Layer 11 of a small transformer language model trained on English Wikipedia (14 layers, counted from 0, width 64).
In attention head 1, each number of a token's query is one row of weights dot the token's vector x plus its bias. The head spreads its attention over the tokens so far by the softmax of query dot key.

Query weights of the head. A number n stands for n times 0.0097.
q0 (bias -0.183): 5 47 8 -16 31 -21 36 -16 18 1 -11 -28 -10 -48 21 -50 36 -43 2 18 -29 -10 -6 35 -3 -4 37 -22 -21 38 3 -44 60 9 -56 -46 -3 10 -15 -24 20 26 26 -14 -39 -44 19 44 20 13 60 33 16 -23 7 36 19 11 -34 -29 1 -30 15 -18
q1 (bias -0.184): 12 28 -17 -1 17 14 39 -31 -32 -7 5 -51 -11 -18 -20 13 70 6 -40 13 -11 17 -20 30 -26 -6 15 6 -18 39 -18 -5 17 -2 1 -29 8 45 -28 -1 5 13 -9 38 22 -38 -3 45 -16 33 16 23 17 -41 -16 10 35 -6 -12 -21 18 -2 37 -19
q2 (bias -0.133): 22 13 4 -10 11 1 2 -55 -68 0 -1 -49 27 -18 -14 4 18 -10 -23 12 -41 15 -8 14 32 11 10 2 -21 40 -4 -25 22 36 -56 -45 7 10 27 39 -10 -23 37 -14 -41 -34 1 30 13 -7 47 65 25 0 -4 13 32 10 11 -21 -11 21 23 -48
q3 (bias 0.331): -2 -33 1 10 -27 -8 -22 15 7 -12 58 27 44 47 17 17 -60 -18 -24 -28 15 0 22 -30 43 24 -52 -44 30 -14 19 26 -31 -2 -15 3 47 -20 62 26 -23 -34 30 -6 -30 24 -25 -40 36 -17 -16 -42 -38 36 28 -2 -40 21 14 38 -13 -34 -30 8
q4 (bias 0.131): -27 3 13 55 14 -2 17 -7 17 -23 26 15 -17 42 -17 -13 -26 47 57 -38 -21 44 -21 -28 -50 -11 23 9 33 -53 23 3 -30 -30 23 33 -20 -26 7 5 1 36 -42 -31 -2 65 10 -69 35 -9 0 -23 -5 21 18 16 -19 8 0 -12 13 -7 -35 43
q5 (bias 0.255): -22 -7 -4 6 -5 -1 -12 31 -8 -23 66 -30 79 21 22 50 -4 -26 -40 -16 7 -14 16 -17 93 43 -93 -43 -5 -8 13 21 -16 -6 2 12 50 -3 47 55 -11 -44 48 -19 -50 23 -24 11 -11 -19 -16 7 -45 54 -12 -17 -29 26 27 51 -52 -15 -12 -1
q6 (bias -0.380): -4 50 29 -39 33 2 34 -47 -60 -30 -77 1 -44 -17 -37 -8 36 34 18 61 -20 41 -23 33 -95 -10 78 63 -25 5 -2 -5 25 -9 -9 6 -29 -2 -56 -50 33 23 -10 35 27 4 24 -8 10 14 -5 11 33 -37 -3 -8 32 -26 -46 -60 19 6 -11 -26
q7 (bias -0.121): -4 12 -31 -18 53 30 -1 4 14 25 -37 -5 -15 -22 -26 -2 -3 -19 -8 57 -14 -6 -33 -6 10 1 -26 -33 21 14 -9 -21 -2 34 -21 -77 -17 35 20 43 4 -3 11 42 -54 20 10 1 -4 34 -23 -9 -20 -18 38 -7 21 -15 -32 -20 38 -25 -30 7
q8 (bias -0.418): 16 18 15 -26 29 27 5 -17 -18 41 -22 0 -59 -34 -9 2 57 -28 8 23 -1 -8 -8 52 -15 19 61 38 -37 25 -27 5 55 47 -4 -7 -19 -2 -22 -22 59 0 -14 20 16 -25 -12 32 -28 32 -8 6 40 -36 -6 -1 52 -31 -20 4 39 -9 26 -36
q9 (bias -0.022): 13 -30 14 -41 2 16 -13 47 -8 -4 -19 14 -5 -3 26 21 40 -33 -8 -6 7 -19 14 -1 9 -3 -15 -11 0 0 -22 15 -17 10 7 -10 20 -13 -10 34 0 -13 37 -8 7 -22 -26 65 6 54 8 14 19 -3 -37 -16 4 -15 5 14 4 -18 8 -37
q10 (bias -0.010): -22 -10 -27 48 -10 2 2 8 -10 -21 -21 -49 -18 -26 -6 -6 4 58 -2 3 -13 27 -41 51 -24 -1 56 -4 -75 39 16 -26 -22 28 -3 38 -3 36 27 -6 30 6 -16 6 3 -13 -20 -18 -14 40 11 -31 -45 -45 53 -16 -15 -40 28 -1 44 -36 -4 7
q11 (bias -0.048): 35 -12 1 -37 -16 -16 -8 -11 -32 11 12 -25 -22 10 -43 28 -25 2 0 9 -31 -12 26 -12 -24 -16 4 8 29 -1 -1 -34 -6 19 10 27 -33 -3 -46 -15 -46 -18 8 23 19 -1 -9 -31 36 25 -14 29 49 -24 3 1 -11 -11 -4 18 1 3 15 -5
q12 (bias -0.020): 18 8 -33 10 8 2 16 8 -6 37 9 21 7 -11 40 -33 4 -45 47 4 15 -61 -18 22 66 -22 -15 -8 11 -3 -1 19 43 4 31 36 7 17 14 6 2 25 -91 4 -34 4 2 -6 -5 -10 65 -25 -34 21 -33 -8 17 35 -7 -8 -28 29 9 10
q13 (bias -0.024): 24 -13 43 -11 -29 15 4 -27 -4 12 -2 16 -42 -25 -19 -27 -36 27 -16 54 51 4 -13 -21 16 9 -11 -1 35 7 52 13 29 -25 50 -21 -13 -15 -39 13 -32 15 -9 25 16 3 -4 -8 13 -50 -25 -37 -37 -7 -6 20 9 49 -42 37 -10 18 52 33
q14 (bias 0.091): 9 5 -23 -21 6 -11 -32 -7 28 -13 -14 30 -17 -23 -24 -15 -14 -10 -34 -16 13 -23 -14 -10 -17 24 33 16 -2 14 -24 3 -28 33 -32 1 -3 -30 9 24 2 -34 38 -28 37 -12 -36 -9 45 23 7 -4 16 3 -15 -17 23 -15 13 -30 29 -4 38 11
q15 (bias 0.012): 0 -3 45 -4 -42 20 -26 7 -3 19 -25 -40 31 4 -19 60 23 0 -4 10 -33 -23 -28 -11 3 -33 9 3 -24 -14 -1 -13 -16 20 16 -39 16 7 10 1 9 -24 -23 -16 7 -9 -10 30 -21 15 50 29 23 17 -33 32 5 -3 31 53 10 -48 -2 -43
q16 (bias 0.110): -15 -16 49 -16 -19 4 -29 1 -10 12 -4 4 29 -7 42 12 -30 -7 35 -28 -40 -26 21 -35 24 6 9 -2 -5 -25 21 -22 29 -6 -36 9 -11 -56 31 5 -19 -24 51 -40 -42 13 -7 -5 20 -17 33 -4 1 49 36 8 -13 4 13 3 -55 -19 8 11
q17 (bias -0.172): -18 25 -12 -23 17 -11 17 -33 35 -7 -53 -4 -37 -37 19 -54 39 -28 -3 28 -5 5 -29 -5 -30 2 58 11 1 15 -29 -64 32 3 -49 -27 -13 -14 -39 -30 -10 35 -11 -22 6 -19 7 16 7 -7 26 48 -15 -19 -11 35 23 -16 -23 -48 7 19 14 7
q18 (bias 0.097): -24 -16 13 23 -10 23 -16 14 28 -4 -22 18 -18 16 -24 -17 -40 44 53 -15 -5 15 0 6 -56 -29 7 38 23 -33 14 46 -21 -51 53 18 -36 -22 -27 34 8 46 -35 -13 35 45 10 -54 -10 -26 7 -42 -26 -4 7 -20 -5 -16 0 -3 -20 38 -13 10
q19 (bias -0.027): 11 -4 -20 18 -20 -15 0 29 -51 -12 15 -39 35 -19 -5 26 1 13 7 22 -6 -42 -26 0 51 29 -60 -16 3 17 11 14 4 24 -10 -8 24 44 44 51 23 -54 53 14 -35 2 -11 -5 -11 -12 0 1 18 2 1 2 17 46 31 59 -25 28 -14 -5
q20 (bias 0.076): 14 -8 26 -33 -22 -32 3 23 -12 -13 -40 25 -14 -26 15 -8 -4 -26 -13 19 34 -4 -11 -16 12 4 -18 -9 -11 25 11 -10 4 -10 33 -12 27 -2 -3 -33 -11 -12 -18 22 5 -8 -28 21 30 -30 -16 -25 7 -22 -21 12 16 0 -34 17 -32 19 -7 -34
q21 (bias -0.361): -1 31 5 -10 30 15 20 -13 -38 33 -4 -24 -35 -43 -48 -8 32 21 -1 27 -12 5 -5 13 14 10 29 43 17 -1 -8 -7 24 44 -18 -14 -53 24 -17 -16 51 -25 -19 -3 -32 9 18 -16 -47 7 -16 31 43 -38 44 -23 36 -6 -28 17 25 12 43 7
q22 (bias 0.155): 26 -34 12 -18 -27 -53 -12 2 -16 -38 -19 11 8 38 -3 -1 -5 -35 1 -2 9 21 7 -32 -4 -15 -5 -1 26 -12 -7 25 17 -29 13 -4 48 -32 6 -27 -44 11 7 -21 58 -17 -12 15 25 -19 8 -31 12 17 -33 42 -40 -5 -4 -6 -20 6 -34 -8
q23 (bias -0.282): -14 57 -23 -12 42 25 49 -25 -24 44 16 -25 -32 12 -30 -6 31 3 0 -17 -36 33 1 6 4 -2 21 23 1 -13 -59 -2 34 29 -41 -24 -44 17 -17 10 12 -12 -45 7 -47 7 -2 -7 6 -9 -34 41 37 -7 12 -24 10 -34 -37 -33 21 -17 14 18
q24 (bias 0.354): -6 -18 -19 -12 -53 -20 -33 53 17 -60 -8 -13 59 28 24 20 4 -5 12 -19 35 -9 -9 -19 -3 -15 -19 -30 -3 6 5 19 -60 4 1 34 42 -10 22 47 3 -4 30 -14 15 1 -3 23 0 21 42 -9 -13 38 -43 -14 -54 -6 46 -19 -23 -8 -24 -15
q25 (bias -0.409): -1 37 -29 -2 62 41 26 -8 -30 38 -7 -30 -63 7 -50 -9 31 1 -10 43 -44 18 2 35 -13 -42 32 44 -8 35 -12 -1 39 39 -18 -58 -43 21 -48 -10 26 -25 -18 38 -48 -8 40 10 -48 39 -13 46 31 -36 2 -13 59 -58 -34 -13 40 -14 28 -7
q26 (bias 0.032): -1 -9 7 -37 -18 -10 -19 -14 -26 -17 31 1 26 -27 30 -9 -12 -24 -54 -12 -34 5 -7 -16 -36 -30 -7 40 11 7 48 1 28 3 11 -12 23 -32 -26 -82 -53 11 2 -28 17 -18 -23 -18 13 0 -8 9 31 -7 37 18 -12 7 -2 -40 -39 36 26 0
q27 (bias -0.036): -23 11 -13 10 7 29 -5 36 31 -38 26 25 44 -7 21 3 28 -33 54 -9 -12 -41 -23 12 6 35 -59 -23 -36 22 -36 9 10 38 -43 -18 -30 24 11 13 43 -2 6 -4 -27 3 23 43 3 44 29 -19 34 -6 -11 -14 21 20 34 22 -2 -6 -24 -24
q28 (bias -0.002): -14 -3 0 -19 -24 22 -34 -19 -20 -33 -29 8 -11 13 -12 35 6 23 -13 6 -17 44 -1 -17 -31 14 10 40 -49 -7 -13 33 0 0 -32 13 20 -3 -7 -4 10 -3 23 -14 -11 -37 -19 17 5 10 18 36 15 -4 -29 -26 -28 -9 56 -49 -18 4 -38 -44
q29 (bias -0.074): 35 -60 -18 30 27 -8 -29 -34 -22 27 26 13 -17 31 24 -48 -17 -34 16 11 -48 -42 -3 -37 2 7 14 50 7 30 69 17 75 -28 -7 -23 -22 -39 6 24 0 42 4 12 60 37 10 -4 16 -14 -32 -2 1 -18 8 31 5 -22 -59 23 -6 -14 -4 -4
q30 (bias -0.047): -14 19 -11 -30 -6 44 3 -47 -32 19 32 -32 11 12 -27 10 -13 -8 23 32 10 3 4 9 -3 17 26 9 -18 -15 -3 -34 -2 32 -13 -23 -35 25 -1 28 -9 1 44 3 17 31 -21 7 13 2 -11 0 30 13 41 -44 -1 13 0 40 -11 32 -42 10
q31 (bias 0.023): 28 -24 9 17 7 -10 2 14 17 -44 -46 -7 -6 7 -32 -2 -21 48 -24 37 41 -15 -12 -15 11 22 -28 -8 35 23 62 -16 -5 16 -13 -31 -28 -11 6 25 -5 -40 22 -18 4 14 38 47 -32 13 66 -10 14 -5 -3 -4 0 -3 -10 19 21 33 48 38

Each question shows a short text with each token's key, already scaled and adjusted for position as the last token sees it. A number n stands for n times 0.0093.

Then comes the last token's vector x. A number n stands for n times 0.045.

0 "bot": -7 0 16 3 2 -9 -13 -17 -3 -20 0 1 4 1 -1 1 -8 11 -5 -2 -10 -10 3 -11 31 -11 1 5 -10 1 0 -3
1 "ham": 9 -5 16 1 9 -5 -11 -11 -3 -19 -4 3 7 -3 -11 3 -14 8 4 0 -15 -12 1 -12 31 -11 0 7 -10 6 8 -6
2 " in": 9 -9 1 10 18 -3 -17 -9 -11 -26 -8 -6 9 -4 -16 1 -3 10 9 -6 -1 -19 8 -6 25 -19 4 9 -5 0 -11 -4
3 " The": 4 -11 6 9 15 1 -15 -7 -9 -21 -6 -9 5 -7 -18 -2 4 -1 11 1 -3 -17 4 -4 23 -19 -9 8 -7 0 2 -4
4 " E": -1 -22 7 14 13 -4 -4 -4 -5 -13 1 -2 4 -2 -16 -3 27 -11 22 0 -14 -13 2 3 17 -6 -17 4 -10 3 7 -7
5 "p": -13 -5 2 13 11 -5 -8 -6 -5 -18 -6 -7 4 1 -17 3 7 -14 10 2 -8 -12 -2 -7 18 -8 1 8 -12 2 1 -5
6 "ic": -10 0 -3 5 10 -5 -5 -14 -3 -19 -11 -1 7 1 -10 4 -7 -12 19 2 -4 -18 -1 -6 13 -15 2 8 -13 1 2 -12
x: -15 -1 -7 37 -11 -14 3 1 7 -32 7 12 -25 -12 1 -8 20 2 11 -35 7 -9 -24 11 34 -8 33 1 5 40 7 -9 -11 -11 -9 -8 53 4 -8 20 1 -9 18 -12 11 -13 2 -4 16 -1 3 -15 12 -15 -17 -14 -58 30 -6 -2 -7 11 5 -1
Which token does the last token look at most? 2 " in"

0 " turned": -3 3 14 -5 11 -4 -9 -13 -7 -17 -5 -2 5 4 -9 6 -8 7 3 0 -10 -8 7 -7 40 -10 -3 2 -3 -3 10 -6
1 " out": 8 0 15 -4 16 -4 -9 -14 -14 -17 -5 -2 6 2 -11 2 -8 9 8 -3 -10 -7 7 -12 42 -10 1 3 -3 -6 2 0
2 " the": -2 -2 4 2 11 -2 -12 -9 -9 -12 -2 -7 4 -4 -12 0 0 1 6 0 -2 -17 6 -12 28 -15 -9 6 -3 -3 -7 0
3 " in": 15 -13 6 9 13 -3 -10 -6 -11 -15 -6 -3 12 3 -18 0 8 4 14 -3 -4 -17 6 -4 4 -11 -3 4 -11 2 -7 -3
4 "vit": 2 -13 7 4 13 -3 -9 -4 -11 -23 -12 -1 4 2 -11 7 14 -4 24 2 -2 -10 -2 -6 21 -14 -2 4 -7 9 6 -12
5 "ation": -8 -7 -5 8 17 -4 -11 -10 -13 -23 -5 0 2 1 -5 4 1 -10 9 -3 -5 -22 17 -7 40 -12 -2 4 -6 -5 2 5
6 " was": 8 4 -3 -11 15 0 -13 -17 -16 -15 -7 -1 4 6 -8 -5 -5 0 7 0 -1 -1 5 -13 39 -13 4 -2 -3 -1 0 8
x: -3 20 -10 -41 -23 15 -35 25 4 -63 -18 21 71 5 -3 8 11 26 -3 18 0 -4 13 -23 -16 4 16 -26 -10 6 -2 7 6 -2 14 -1 39 7 -4 16 -9 3 26 -13 -1 15 8 29 -12 -1 -13 -1 -10 -6 -17 -24 -25 26 -13 -16 8 5 -11 -20
Which token does the last token look at most? 5 "ation"

0 "d": -8 5 17 0 12 -6 -8 -17 -6 -20 -7 -1 6 -1 -20 11 -11 9 2 -3 -12 -13 9 -12 45 -10 2 7 -6 3 -2 -6
1 "(": -1 -2 -2 10 3 -13 -16 -27 -7 -14 4 -6 3 0 6 1 -2 6 5 -15 5 -28 26 -28 57 -29 22 2 0 2 -23 8
2 "fold": 9 -5 4 2 20 -7 -10 -18 -15 -23 -6 -1 3 -2 -15 4 1 6 11 -3 -9 -23 8 -14 39 -16 -2 5 -12 -4 0 -2
3 ")": -1 -3 -2 4 6 -12 -11 -29 -10 -13 -3 -4 4 3 -4 6 2 1 6 -11 11 -34 29 -40 59 -33 24 3 -1 -2 -19 5
4 "\"": -1 -6 -5 14 11 -10 -15 -24 -10 -11 -4 -4 2 1 5 12 3 1 7 -10 13 -30 29 -38 58 -36 25 2 4 -2 -19 3
5 " match": -8 -3 -6 4 22 -4 -19 -19 -16 -20 -7 2 9 4 7 10 -1 -3 8 -3 4 -22 7 -24 39 -28 15 1 -7 1 -8 1
6 " at": -9 1 -6 20 17 1 -16 -24 -8 -31 5 -9 8 4 -11 -4 -1 -12 0 -2 4 -29 6 -13 43 -22 8 4 -3 -1 -12 2
x: 14 1 -24 -11 10 -5 -45 3 8 -9 9 -24 34 -25 -3 -16 -8 42 5 4 -12 8 21 10 12 -8 -11 -22 -12 4 3 -18 -40 -7 5 -7 11 36 8 -25 13 14 -20 -24 27 11 4 5 19 26 7 9 24 5 -10 4 -53 -34 23 4 -38 -20 -23 -4
Which token does the last token look at most? 4 "\""

0 " his": 2 -1 10 7 5 0 -13 -12 -4 -12 -6 -5 10 -1 -16 1 -3 9 -2 1 -7 -3 14 -11 16 -14 -18 7 -6 -5 -4 4
1 " machine": 0 -1 7 15 13 -10 -19 -23 -12 -21 -1 2 2 -1 -4 4 -7 8 7 -8 -10 -32 19 -12 41 -18 -3 3 -8 -4 -9 -7
2 ",": -6 -7 -5 0 9 -8 -8 -26 -9 -16 -3 -6 6 -2 -9 -5 15 -3 1 -5 7 -24 9 -20 62 -25 2 8 4 0 1 14
3 " to": 0 -12 -1 10 21 0 -17 -19 -23 -31 2 -5 11 5 -17 2 6 -3 13 -5 3 -33 13 -10 43 -18 -2 4 -6 -7 0 6
4 " Wal": -1 -16 12 12 16 0 -8 -14 -7 -17 -7 -4 12 0 -14 -7 24 -10 18 6 -14 -13 -3 5 13 -7 -7 4 -15 8 10 -14
5 "dam": -16 -6 -1 5 13 -2 -14 -14 -3 -21 -9 -3 13 2 -18 -2 2 -11 23 1 -13 -22 4 -4 30 -15 -1 6 -12 10 3 -15
6 "e": -12 0 -7 11 19 -4 -13 -21 -5 -29 -8 -8 14 4 -18 0 -12 -15 22 -2 -8 -23 6 -10 40 -20 9 6 -11 5 -1 -9
x: -2 6 10 0 -10 -35 -20 7 11 -27 -9 11 8 12 14 -12 7 -15 14 1 -25 11 -16 -8 -10 16 10 4 -11 40 2 2 -14 8 6 -11 44 3 -6 11 -1 0 1 -14 1 19 -9 23 9 -7 2 2 -5 -29 -5 -9 -78 -7 2 -2 -11 1 -7 9
Which token does the last token look at most? 2 ","

0 " Con": -16 4 23 13 1 -6 -9 -6 6 -29 -1 -9 10 -6 -19 -8 -23 30 -1 -4 -16 -7 -4 6 12 -9 -19 9 -6 16 0 -10
1 "ne": 7 -9 27 6 2 -5 -10 -12 2 -26 -11 -6 13 3 -17 0 -20 15 8 4 -8 -9 -7 -2 12 -13 -1 7 -7 18 -1 -19
2 "a": 18 -13 17 4 5 -10 -14 -21 1 -35 1 -7 10 2 -11 -4 -2 10 16 -6 -14 -19 5 -18 47 -23 12 6 -8 10 -5 -7
3 "ut": 18 -27 8 9 10 -6 -9 -7 0 -34 -8 -4 10 0 -13 -5 11 4 22 -3 -20 -14 9 9 27 -8 -6 6 -14 7 5 -9
4 " Ex": -3 -29 7 20 17 -6 -9 -21 8 -25 -3 -7 13 -4 -15 -8 27 -17 24 1 -14 -5 -6 0 18 -15 -12 8 -6 20 5 -7
5 "position": -13 -4 0 4 2 -4 -21 -23 -4 -31 -6 -5 9 1 0 -5 -3 -14 11 -1 -6 -16 10 -7 33 -26 13 6 -13 3 -2 -9
6 " Park": -9 2 -6 3 20 -2 -15 -23 -3 -35 -3 -1 10 -3 -8 -8 -16 -14 14 -2 -9 -21 -2 -8 31 -23 9 7 -16 6 6 -11
x: -6 -16 2 -10 -11 -9 -7 4 4 -35 -10 13 -18 10 33 -2 9 4 6 -8 -7 8 -16 -7 -5 4 -12 3 2 46 4 -11 -3 -3 -3 -11 49 -12 -25 31 -8 -21 -2 -7 32 -16 -2 -18 14 9 3 -7 -8 5 -16 9 -62 -16 -6 -3 3 -23 17 -3
Which two tokens does the last token look at most, in order? 2 "a", 5 "position"

0 "meter": -4 6 20 -5 16 -5 -8 -14 -12 -17 -10 5 1 1 -8 9 -13 6 6 -1 -10 -9 8 -13 34 -13 4 2 -5 -2 2 -3
1 " with": 1 -2 2 0 20 -3 -11 -14 -13 -22 -1 -2 5 -1 -11 0 -4 3 5 0 -3 -16 3 -8 28 -14 -4 3 -6 -6 2 1
2 " the": 1 -2 4 4 15 -1 -12 -13 -10 -16 -2 -6 2 -4 -13 -1 1 1 7 0 0 -19 7 -10 27 -15 -6 4 -3 -2 -4 1
3 " ": 18 -18 8 6 9 -5 -2 -12 0 -22 0 -3 5 7 -24 2 17 4 19 -5 -10 -20 11 -4 28 0 -3 -2 -4 7 2 2
4 "r": -3 -12 3 13 15 -4 -5 6 -10 -17 1 -8 5 3 -13 -5 17 -5 18 -1 -4 -12 5 -3 20 -1 -6 2 -7 8 -6 3
5 "hy": -7 -3 -3 7 10 -1 -13 -16 -8 -20 -11 -3 4 1 -17 8 3 -7 9 1 0 -14 5 -7 16 -15 3 5 -7 3 5 -5
6 "me": -5 2 -4 4 13 -1 -14 -16 -8 -22 -7 -3 5 1 -15 7 -5 -7 9 1 -1 -16 7 -6 24 -13 0 4 -8 0 3 -1
x: -13 -7 6 2 -5 -9 -11 18 6 -44 -25 17 -18 -8 4 -6 27 3 3 -6 2 6 5 4 22 -1 3 -31 4 35 -3 1 -3 -8 -10 27 68 8 -29 -5 -6 0 8 -23 -6 20 -15 12 8 0 6 -5 -1 31 -10 -5 -45 14 2 -25 -9 15 -14 -7
Which token does the last token look at most, and with what share of its attention? 2 " the", with about 40%

0 " line": -5 3 11 0 17 -2 -10 -9 -12 -21 -5 11 5 -1 -2 1 -10 0 4 2 -12 -14 3 -9 23 -11 -2 1 -9 1 4 1
1 "s": 9 -1 8 -5 16 -3 -11 -18 -14 -25 -4 7 4 2 3 -1 -4 3 5 -1 -7 -9 10 -16 37 -17 10 3 -8 -5 5 11
2 " of": 3 -5 2 4 15 -3 -15 -15 -10 -24 -1 -6 7 -2 -12 -3 -1 2 3 -4 -4 -18 1 -6 33 -15 -2 6 -7 -3 -3 2
3 " ": 20 -19 10 6 8 -4 0 -11 0 -28 2 -2 6 5 -20 -2 19 5 19 -7 -13 -17 5 -1 34 0 0 -1 -2 8 3 3
4 "ia": 2 -15 5 7 10 -1 -5 -6 -8 -17 1 1 4 2 -10 0 25 -4 24 -1 -9 -13 1 -1 8 -6 -4 0 -6 8 6 -7
5 "mb": -16 -6 2 10 7 2 -6 -6 -3 -17 -3 -3 3 -1 -17 1 13 -7 12 5 -3 -18 4 -1 16 -1 5 3 -6 10 2 -18
6 "ic": -6 -2 -4 3 14 -1 -8 -15 -7 -22 -8 3 7 1 -10 2 -5 -9 16 1 -4 -16 6 -7 20 -16 -6 6 -7 2 4 -5
x: -10 -3 0 32 -20 7 18 15 1 -20 -3 11 -8 20 -1 -7 29 -8 -27 -6 23 -4 -8 1 10 -5 3 -1 -12 32 7 3 -12 -5 -28 12 61 9 -20 7 12 13 9 -44 10 5 1 -18 17 -6 -8 21 7 -6 -19 4 -45 42 7 2 -10 16 -15 4
Which two tokens does the last token look at most, in order? 1 "s", 2 " of"

0 "3": -14 9 16 0 15 -10 0 -18 -8 -28 1 2 0 -6 -1 4 -13 22 6 -15 -14 -18 20 -3 60 -18 1 5 2 -6 -1 9
1 ",": 11 -10 0 3 5 -5 -8 -18 -6 -26 -2 -8 4 1 -12 -2 -1 11 11 -7 2 -18 11 -10 56 -19 4 6 3 4 3 8
2 " ": 32 -14 19 1 5 -4 2 -9 0 -33 5 0 7 9 -23 0 -3 15 20 -7 -15 -7 0 0 42 5 0 -2 1 10 9 6
3 "2": 19 -28 2 24 12 -6 -1 -17 -7 -25 -1 -3 -1 -3 -4 -1 19 8 23 -13 -9 -18 25 10 52 -6 2 2 4 2 2 5
4 "0": -8 -26 -2 26 11 -5 -7 -18 -7 -23 -4 -5 1 -1 -4 5 28 -10 22 -10 -9 -19 27 8 50 -10 3 1 4 2 0 6
5 "2": -27 -17 -10 25 7 -3 3 -16 5 -12 0 -6 -3 0 -8 -1 6 -29 10 -4 -13 -18 26 13 43 -2 -12 2 6 6 12 -6
6 "3": -13 -4 -9 19 16 -3 -5 -19 -3 -30 5 -9 3 3 -11 -6 -16 -16 15 -4 -10 -15 14 -6 62 -17 0 1 4 3 -3 5
x: -11 -23 26 11 -7 -41 -25 -7 -14 -1 -10 28 30 -20 10 -16 -35 -24 -22 16 12 -4 3 0 -42 -14 -9 -11 19 -2 5 6 5 7 -1 14 56 0 -29 -9 -13 12 6 13 37 -24 0 13 18 -1 9 -4 14 -26 1 8 -13 -17 2 37 -10 -5 4 -10
Which token does the last token look at most? 1 ","

0 "ation": 0 1 6 -4 3 -7 -9 -14 -5 -20 0 1 5 0 2 1 -8 8 2 -1 -5 -10 13 -12 33 -15 3 4 -5 -1 -3 4
1 " achievement": 7 -2 10 -3 3 -4 -10 -13 -10 -18 -2 4 6 1 1 0 -5 7 4 -1 -8 -9 12 -9 29 -10 2 2 -4 2 -2 2
2 "s": 7 -6 7 -6 3 -4 -10 -16 -10 -21 2 3 6 3 1 -3 6 2 4 -2 -7 -3 9 -13 36 -12 5 2 -4 -2 2 10
3 ".": -2 -3 -3 2 -4 -5 -9 -13 -3 -10 5 -5 3 0 -10 1 1 -3 -1 -6 2 -20 14 -25 50 -24 1 4 2 3 4 2
4 " While": -2 -6 -2 6 3 -2 -9 -10 -11 -14 1 -4 3 1 -8 -4 -1 -10 -2 -3 -1 -19 11 -8 37 -14 3 3 -3 2 5 6
5 " in": -8 -7 -3 11 8 -2 -12 -5 -9 -15 -2 -5 9 0 -13 -2 6 -9 4 -2 -2 -13 9 -6 22 -13 1 4 -4 1 -8 0
6 " New": -12 0 -4 15 16 -1 -10 -10 -2 -22 -4 -6 9 -1 -9 -7 -9 -14 9 3 -9 -14 -3 3 17 -6 -2 2 -12 1 -2 -5
x: -10 -28 20 23 -9 22 5 -23 -4 -16 -15 23 24 -33 24 3 23 17 21 -7 -16 -3 -27 6 2 -1 -27 -2 -6 44 -12 -26 -13 0 7 2 5 4 -3 24 2 -5 -9 1 -20 -1 -12 1 35 -1 9 -6 -6 -2 16 7 -34 -18 26 50 -15 12 -46 1
Which token does the last token look at most? 3 "."

0 " live": -4 4 8 4 8 -9 -13 -17 -13 -14 -5 0 4 0 -12 5 -10 10 4 -7 -6 -24 16 -17 42 -15 4 3 -4 1 -4 -5
1 " since": 3 -3 -5 14 9 -7 -12 -9 -10 -20 -1 -7 4 -1 -12 -5 -2 9 4 -8 -2 -24 11 -9 39 -16 3 6 -2 5 -5 4
2 " the": 0 -5 1 7 12 -1 -15 -5 -10 -15 0 -4 3 -6 -10 -3 2 4 5 -1 -6 -14 0 -8 29 -14 -8 6 -4 -3 -4 2
3 " inaugura": 7 -7 7 12 6 -4 -18 -19 -9 -27 -7 -6 9 6 -5 1 7 2 10 0 -7 -19 -3 -5 16 -6 10 -2 -13 8 -3 -5
4 "l": 0 -12 1 10 17 -3 -12 -9 -7 -21 -3 -3 4 -4 -9 -2 9 -4 12 -2 -10 -15 1 -3 28 -11 -6 7 -8 -2 -1 1
5 " event": -10 -4 -2 1 17 -1 -15 -12 -17 -19 -5 3 6 2 -2 3 2 -8 10 2 -1 -17 8 -6 28 -15 0 1 -6 5 -3 8
6 " in": -7 1 -3 17 10 1 -20 -11 -13 -26 -4 -6 9 -2 -13 -2 -4 -14 1 -1 2 -21 6 -11 33 -22 9 6 -5 1 -7 -2
x: -1 -22 5 -7 2 35 -1 -12 21 -13 5 -57 14 -23 13 0 -1 12 1 -4 -4 18 0 17 -8 -25 -31 -6 1 1 -14 -9 -28 -1 46 -2 16 -9 12 28 -5 32 -4 -33 -6 -23 -29 -5 19 13 7 8 1 2 -13 6 -37 -3 29 28 -22 -3 -31 19
Which two tokens does the last token look at most, in order? 6 " in", 0 " live"

0 " what": -1 -2 -3 8 3 -6 -10 -5 -2 -10 4 -6 1 -2 -8 -1 3 6 1 -4 -3 -15 4 -7 24 -7 -9 4 -4 -1 -5 2
1 " was": 2 -4 3 3 8 -3 -8 -13 -8 -13 0 -2 1 3 -5 -5 -2 4 3 -1 -9 -4 4 -5 33 -7 3 -2 -3 -4 -2 4
2 " reported": 4 -5 -1 4 11 -5 -4 -13 -10 -8 -2 -3 7 3 -6 -1 2 3 4 -3 -5 -17 17 -9 39 -14 -1 1 0 -4 1 -2
3 " as": 3 -7 -3 10 10 -5 -6 -11 -8 -9 2 -5 4 2 -6 -8 2 -2 -2 -2 -6 -21 12 -6 36 -10 -5 1 -3 -3 -7 3
4 " the": 0 -4 -1 8 11 0 -10 -8 -7 -10 4 -6 3 -3 -8 -5 0 -4 3 0 -6 -14 3 -8 25 -12 -8 2 -3 -3 -4 3
5 " first": -4 -6 -7 10 17 -1 -11 -11 -9 -10 -4 -3 0 0 -10 -1 6 -8 7 0 -5 -13 10 -5 29 -11 -6 0 -6 -7 -5 -1
6 " cross": -6 0 -8 7 17 1 -13 -14 -7 -16 -3 -2 4 2 -10 0 -4 -8 9 0 -5 -16 1 -9 24 -12 -1 2 -7 6 0 -4
x: 7 10 9 9 -7 -10 3 -1 -3 -32 -17 -7 12 -15 24 15 45 17 23 17 45 -10 13 -45 -7 17 -25 -34 7 43 9 9 -18 -16 -27 24 28 -13 6 11 8 7 -14 16 3 -13 2 5 -2 11 -10 1 12 29 -22 24 -39 0 15 -1 -15 8 -7 -20
Which token does the last token look at most? 2 " reported"